Layer 4 of a small transformer language model trained on English Wikipedia (14 layers, counted from 0, width 64).
A neuron's activation on a vector x is GELU(weights . x), where the dot is the dot product.
The model reads these tokens: "ch" "." " S" "he" " s" "ing" "s" " in" " it" "s" " ch" "o" "ir" " and" " f" "un"

The vector x that enters this layer's MLP at each token. A number n stands for n times 0.04.
0 "ch": -26 -7 -1 -21 -18 -7 41 13 -12 20 27 -5 9 24 -33 -27 20 -13 6 -13 -52 -16 12 0 18 14 -37 43 38 -14 -13 1 42 -16 50 -48 5 13 -32 -10 -31 -38 0 -2 16 -12 63 41 -50 4 52 21 -40 -65 12 -6 25 1 35 21 6 24 -32 -26
1 ".": -38 -3 -10 -11 -9 -1 49 4 -8 9 -14 -2 64 28 -15 -35 11 -35 8 -18 -23 -2 9 1 23 19 -31 6 27 -38 17 -15 18 30 21 -52 9 1 -16 -24 -45 -26 -2 -20 16 17 83 44 -18 5 57 31 -7 -71 20 1 -4 10 35 22 -3 -22 -25 -49
2 " S": -32 -12 -18 -16 -20 -8 51 46 8 12 24 21 49 51 -29 -23 12 -22 -10 -16 -26 0 8 13 0 19 -36 17 28 -23 38 7 15 11 17 -47 9 -12 -24 -15 -45 -35 -17 0 19 -5 57 37 -36 12 57 22 -17 -78 -10 -5 14 7 33 19 -10 -7 -45 -34
3 "he": -19 -15 -9 -21 -42 2 45 35 -9 -1 5 17 55 26 -13 -4 9 -5 -11 -5 -34 3 20 16 19 12 -57 13 20 -26 1 -24 23 6 44 -70 14 -16 -31 -5 -51 6 -2 9 -2 -20 87 36 -35 -3 29 20 -18 -72 9 -4 8 29 49 6 -3 -3 -30 -12
4 " s": -28 -24 -19 -22 -10 -8 54 47 11 1 13 13 43 63 -32 -14 9 -19 -8 -11 -34 2 2 8 2 24 -34 10 28 -25 10 -1 10 20 21 -46 10 -7 -14 -11 -43 -30 -9 10 23 7 67 26 -42 10 49 32 -1 -86 -14 0 1 -2 34 24 10 -24 -56 -15
5 "ing": -20 -37 -4 -24 -23 15 70 31 10 10 26 16 49 28 -18 -8 3 2 -13 -13 -23 23 18 1 22 5 -41 7 50 -20 -9 -30 7 9 21 -79 -6 12 -1 -14 -34 -7 -16 3 6 -14 58 23 -47 11 34 20 -15 -93 6 11 8 14 40 20 -5 -15 -40 -15
6 "s": -43 -20 -10 -11 -14 6 47 39 11 10 25 2 59 48 -22 -5 4 -12 -1 -13 -24 -2 7 6 22 9 -35 29 33 -16 8 -11 -10 0 13 -56 11 -12 -14 -26 -38 -25 -23 9 19 -36 69 9 -44 12 46 28 -12 -72 15 -2 0 17 58 29 7 -21 -56 -21
7 " in": -14 -25 17 -32 7 -9 75 29 22 -6 20 16 46 55 -19 -11 11 -27 -8 -15 -33 -7 6 16 29 13 -29 6 48 6 -9 -23 7 10 15 -74 9 -4 -39 -30 -39 -13 -3 -7 13 -18 55 36 -61 7 24 22 -3 -61 -2 1 15 -8 44 25 -4 -18 -30 -28
8 " it": -28 -25 -25 -24 -12 6 69 2 -6 23 2 5 62 27 -31 -16 14 11 -19 9 -27 11 3 -1 17 9 -63 18 41 -8 -3 -3 22 11 44 -63 12 -23 -19 -16 -32 -15 9 1 -11 -10 61 32 -56 -7 47 17 4 -67 1 4 3 13 58 21 -15 -7 -34 -20
9 "s": -54 -17 -14 -3 -7 -1 41 35 9 11 24 1 56 46 -23 -10 9 -13 -6 -10 -11 -4 6 4 14 12 -35 33 31 -9 8 -12 -16 -1 19 -52 11 -7 -18 -30 -33 -33 -22 7 21 -33 75 7 -50 11 47 19 -5 -69 14 4 3 27 53 34 -2 -20 -59 -17
10 " ch": -26 -18 -8 -27 0 -12 61 19 -10 3 11 3 69 48 -34 -4 17 -25 -32 2 -36 33 -8 -11 -9 21 -40 22 41 -9 -2 -23 19 7 27 -50 -1 -1 -14 -15 -51 -22 1 -1 35 3 43 26 -58 10 65 30 -7 -59 3 -15 5 5 40 19 -7 -9 -38 3
11 "o": -42 16 -10 -5 -10 -15 43 30 -7 -5 15 37 69 32 -7 -7 9 -10 -17 -24 -31 -12 22 22 0 28 -53 25 38 -12 -3 -21 -22 5 29 -70 10 -9 -17 -27 -37 -22 3 -8 15 -27 67 46 -40 -6 43 27 -25 -53 25 6 3 15 33 12 2 -35 -32 -10
12 "ir": -31 -12 -19 -19 -29 -12 55 12 -16 -12 5 20 73 34 -37 -30 10 -34 -15 -16 -21 2 6 25 19 22 -39 23 42 -16 2 -49 -23 4 43 -61 5 13 -4 -23 -27 -10 2 7 28 -14 53 32 -26 3 45 25 -9 -63 -1 -6 18 23 54 16 -3 -27 -19 9
13 " and": -41 -11 3 -11 11 -4 73 9 -3 13 -11 6 65 42 -28 -26 29 -6 -14 7 -28 -2 8 13 6 15 -20 13 42 8 -16 -28 1 11 42 -61 6 -11 -19 -21 -40 -25 -13 6 15 -10 60 47 -53 13 45 18 -13 -59 24 1 -1 0 44 -1 -15 -26 -36 -34
14 " f": -41 -22 -1 -35 15 -16 69 32 14 4 8 23 45 52 -28 -11 8 -25 -18 2 -35 14 3 3 5 27 -37 13 28 6 4 -28 6 21 19 -63 -9 0 -31 -28 -41 -24 3 -5 38 22 48 33 -55 17 40 19 -11 -58 -2 -2 -9 9 28 37 0 -18 -47 -7
15 "un": -38 -4 14 -39 -13 -5 69 13 7 8 15 23 46 26 -22 -11 -11 -18 -1 -19 -28 -5 11 32 20 22 -34 8 31 -2 8 -48 -7 24 29 -82 -4 8 -30 -47 -19 -7 -2 4 7 -15 29 43 -50 12 52 25 -23 -52 -6 -11 15 37 45 21 -13 -19 -28 11

Each question shows the input weights of one neuron of the MLP. A number n stands for n times 0.01.

n227: 7 42 -32 -17 1 -4 10 13 -7 5 1 -14 15 25 9 9 6 23 3 -13 -26 -18 -17 17 29 0 -6 -52 -6 10 -3 6 21 -24 -3 -65 -14 -19 13 6 -2 -6 -45 43 4 23 -44 -16 -2 25 -1 3 31 31 8 -2 -13 5 -36 25 0 -17 43 4
On which token does it fire most, and how strongly? 15 "un", at about 0.022

n251: -25 31 -18 -7 20 27 -4 3 -23 41 1 -47 -18 -1 -3 -42 -16 -35 -10 29 12 -31 -25 -24 5 25 2 -3 29 -36 12 -5 60 60 -61 -8 -2 34 2 13 20 -2 -12 -3 -8 21 6 13 -17 -19 -19 -16 -11 -4 17 25 25 0 -21 -21 0 36 -5 11
On which token does it fire most, and how strongly? 1 ".", at about 1.4

n129: 17 12 -25 11 25 -3 18 15 10 -6 -3 14 4 4 -19 27 0 -4 16 4 18 -2 -7 30 5 -10 7 -1 22 -10 -1 -23 -27 -22 -1 -9 -2 -23 9 -18 33 9 -3 -12 -9 25 14 -8 -3 -15 -16 -33 7 -5 1 -15 -1 1 -8 14 -11 17 -2 -17
On which token does it fire most? 7 " in"

n225: 8 25 -6 -17 -15 6 -29 -1 -12 -16 7 -30 -3 2 -40 -2 -29 -10 66 28 -5 -14 -5 -14 -2 32 24 -40 51 42 -22 -16 -6 1 26 -12 -16 -10 60 -1 6 2 -1 -26 6 19 9 14 -17 1 -67 -21 9 -40 24 4 63 19 -3 -20 5 2 -4 15
Its three highest activations, in order, are on tokens 12 "ir", 5 "ing", 0 "ch"

n238: -3 6 7 3 10 17 -4 -10 8 6 8 8 0 -19 8 18 -4 -1 8 -6 17 16 8 0 -9 -23 -16 6 15 -6 7 3 -6 -23 -10 -3 7 12 7 -24 1 -13 18 -20 -6 -11 6 2 -11 6 -14 32 6 -10 7 -9 10 -5 4 -25 20 0 4 0
Its two highest activations, in order, are on tokens 11 "o", 5 "ing"

n203: 7 -26 -28 57 -38 -25 -7 4 31 -7 -39 16 -22 -31 2 -3 -6 -14 -11 -24 24 5 18 -31 -55 15 32 6 15 17 13 -3 25 -10 -3 29 -28 34 -22 18 -11 30 16 9 10 -9 31 -6 -31 52 2 22 32 -2 -51 31 -15 -30 -7 27 13 15 -17 -7
On which token does it fire most? 4 " s"

n228: -9 -3 33 6 16 -17 1 -5 -9 20 11 -16 0 -30 7 38 -9 -20 0 -1 8 -26 -5 -48 -24 24 -33 10 0 -29 -28 9 39 12 -27 -41 11 66 -17 -10 -3 5 11 -5 20 8 -14 20 25 -3 0 -17 53 13 49 -18 -19 -18 20 -35 42 -23 7 -25
On which token does it fire most, and how strongly? 1 ".", at about 1.1

n62: 4 2 -37 -17 -8 -4 9 -11 35 2 17 -4 -47 -1 21 -20 -7 5 3 40 -40 10 -15 -3 15 14 -7 12 25 9 -5 -36 23 -3 14 -11 -6 -6 -19 -37 25 -12 4 58 -16 15 22 -59 3 9 -12 10 -12 33 -43 14 27 35 -42 9 -11 -3 9 6
On which token does it fire most? 15 "un"

n53: 9 18 -5 3 17 -82 -36 -33 10 -20 -9 18 -7 -11 -9 -9 -2 -26 6 -13 1 14 10 -11 1 10 19 27 7 -29 23 -30 -15 -12 10 20 -9 3 3 46 -18 46 12 49 -35 16 28 4 -17 -7 36 -50 -18 29 -16 18 21 -25 18 0 -16 15 -19 19
On which token does it fire most? 12 "ir"

n159: 20 21 -11 37 5 -7 21 -23 7 4 -27 -20 -9 -17 10 11 -55 28 56 -32 -12 -1 0 -14 3 23 -31 11 -13 -29 32 -1 28 20 12 -23 -13 -4 -36 -2 15 20 4 -15 -26 -10 -25 8 5 23 44 23 -3 29 -42 48 -12 -5 -16 -26 1 -32 8 -9
On which token does it fire most? 15 "un"

n235: -5 -2 13 24 1 -6 -9 -47 -13 10 -28 -6 -5 -3 -4 35 12 -19 6 -10 -2 7 1 -22 -8 -6 -42 75 10 -32 6 47 -30 10 17 -2 34 -17 -30 21 36 8 18 -32 -1 17 -16 33 -5 -10 48 -26 -10 46 -4 -7 -39 -13 -6 -7 8 13 -25 -18
Its three highest activations, in order, are on tokens 0 "ch", 8 " it", 1 "."

n221: -39 21 -40 -7 11 12 -33 -1 28 -7 -4 -16 -19 -14 8 44 15 -15 -15 18 27 -8 10 -34 -22 49 29 -24 28 33 14 -3 25 9 7 -4 19 -14 -6 -26 22 36 -24 17 -26 -26 5 3 -32 -4 -4 25 -16 -16 -15 -25 14 -1 3 -15 2 -7 14 -12
On which token does it fire most? 9 "s"

n172: 41 7 43 -15 15 -22 -22 5 20 -8 -49 41 -19 -21 2 10 3 8 26 3 23 2 9 -5 0 16 12 38 27 -40 1 -18 4 14 -21 -1 -1 10 -18 8 11 -11 -22 -20 9 -2 -5 7 -53 -3 -8 -6 -8 5 5 0 -8 9 21 -15 -14 -12 -17 26
Its three highest activations, in order, are on tokens 15 "un", 7 " in", 14 " f"

n61: -2 1 12 40 29 -16 -21 25 37 1 -9 10 -10 20 15 -2 -29 -17 -21 4 -19 28 -21 35 0 -13 -17 11 20 43 22 -9 28 -21 -29 12 -10 22 30 -19 16 -14 -35 9 -10 1 -14 53 -21 14 -8 -43 20 -14 16 -35 -42 8 -15 -26 -15 -20 3 18
On which token does it fire most? 14 " f"

n39: -23 15 -11 27 23 -16 -15 -18 -10 0 -7 -63 -28 42 21 -30 -2 -6 5 1 -34 10 4 27 10 51 9 -13 -16 -34 -7 -10 1 -15 25 13 -46 -17 0 6 23 -2 -6 -9 -5 23 21 52 36 5 1 0 29 -18 26 -21 8 -5 -7 -28 10 -8 45 9
On which token does it fire most? 1 "."

n11: -5 11 -34 -45 2 10 3 -32 1 3 14 34 -54 -22 13 -11 -28 52 19 36 28 16 -32 -52 -14 -10 -25 33 -21 -1 -27 10 24 24 2 -23 27 -30 -47 -25 -23 10 29 16 -47 50 10 -14 18 -23 23 15 1 -9 -3 4 10 -24 8 17 33 11 15 28
Its two highest activations, in order, are on tokens 8 " it", 0 "ch"

n30: -8 10 -9 -1 4 6 10 -15 2 -25 -24 -8 -3 41 -14 18 5 -8 25 2 -3 24 27 14 -1 17 -8 3 30 5 -11 -18 -24 4 -21 -10 15 -36 17 19 35 4 -21 21 -23 8 -16 -1 -2 8 0 -14 -22 12 1 17 -36 9 4 -4 7 -7 12 -12
On which token does it fire most? 13 " and"

n125: -20 -10 -4 5 -10 -7 6 -10 27 -5 -3 -24 -32 6 25 -19 -7 -20 13 -16 12 22 -22 -3 3 4 -26 -21 0 20 -12 0 18 -54 -6 47 32 6 4 -15 36 12 8 27 1 8 3 28 -5 5 2 6 31 -17 -2 11 -20 -5 10 25 -17 -8 -31 12
Its two highest activations, in order, are on tokens 9 "s", 4 " s"

n0: 7 21 17 -6 11 2 -13 -1 8 -34 7 -10 -13 -15 -23 -36 8 2 -1 12 7 8 -2 -4 7 -6 12 28 5 -12 14 -9 5 21 1 -14 5 -14 -11 -4 0 13 -18 6 -28 26 6 -3 10 -21 -11 0 2 -3 25 10 -4 9 4 17 -2 28 -12 -12
Its three highest activations, in order, are on tokens 1 ".", 0 "ch", 3 "he"

n79: 13 12 -6 1 11 -4 4 0 7 -44 -2 51 23 -3 -32 -13 -54 68 9 -16 -14 14 -11 19 34 10 -21 34 2 37 27 6 0 -32 -3 10 -2 11 -12 -5 -5 -7 14 -9 -31 43 -4 -38 0 -15 -2 64 17 22 -10 -23 -9 -27 -4 -35 19 -7 -9 -17
On which token does it fire most? 11 "o"

n113: -6 6 -27 -7 -8 0 9 -13 18 -4 -4 -11 -25 3 21 -24 -34 7 -9 24 1 13 -35 27 16 18 -11 4 -8 -14 -24 11 -5 -7 3 -23 -7 13 18 -18 -5 21 10 37 -6 16 -10 -6 12 7 -1 15 -3 7 1 -3 3 14 10 -9 23 5 -4 -10
Its two highest activations, in order, are on tokens 15 "un", 12 "ir"

n86: -6 -11 0 1 24 -44 -38 -17 12 -38 -30 -13 -5 13 -9 -24 19 23 5 -9 24 50 -29 10 26 17 1 -1 2 2 12 -22 23 0 12 9 -14 -31 -17 38 26 -5 -33 19 -17 52 -13 -29 -35 -15 -23 25 55 -25 -35 20 35 -8 33 28 -10 -3 -5 28
On which token does it fire most, and how strongly? 4 " s", at about 0.32

n163: 25 20 1 -20 -5 20 4 -14 10 27 -17 7 -14 -10 -23 -42 8 -3 38 -1 21 -20 -19 19 -35 -13 -5 -16 4 35 16 -9 2 -10 14 19 -20 16 -34 -3 -15 11 -11 2 2 28 -10 -48 0 -5 28 24 -38 17 23 1 15 24 1 -22 -9 -21 -12 49
On which token does it fire most? 15 "un"

n132: 21 -16 -10 -44 6 -9 -3 7 19 -1 -21 -19 -22 -5 24 2 -28 23 -12 11 21 9 -63 1 9 4 -43 17 27 13 21 -30 -7 22 -43 21 38 3 -38 -7 6 14 5 -14 50 9 13 4 -29 17 -41 3 69 -16 34 -36 -10 24 -26 9 -11 16 12 7
Its three highest activations, in order, are on tokens 14 " f", 7 " in", 10 " ch"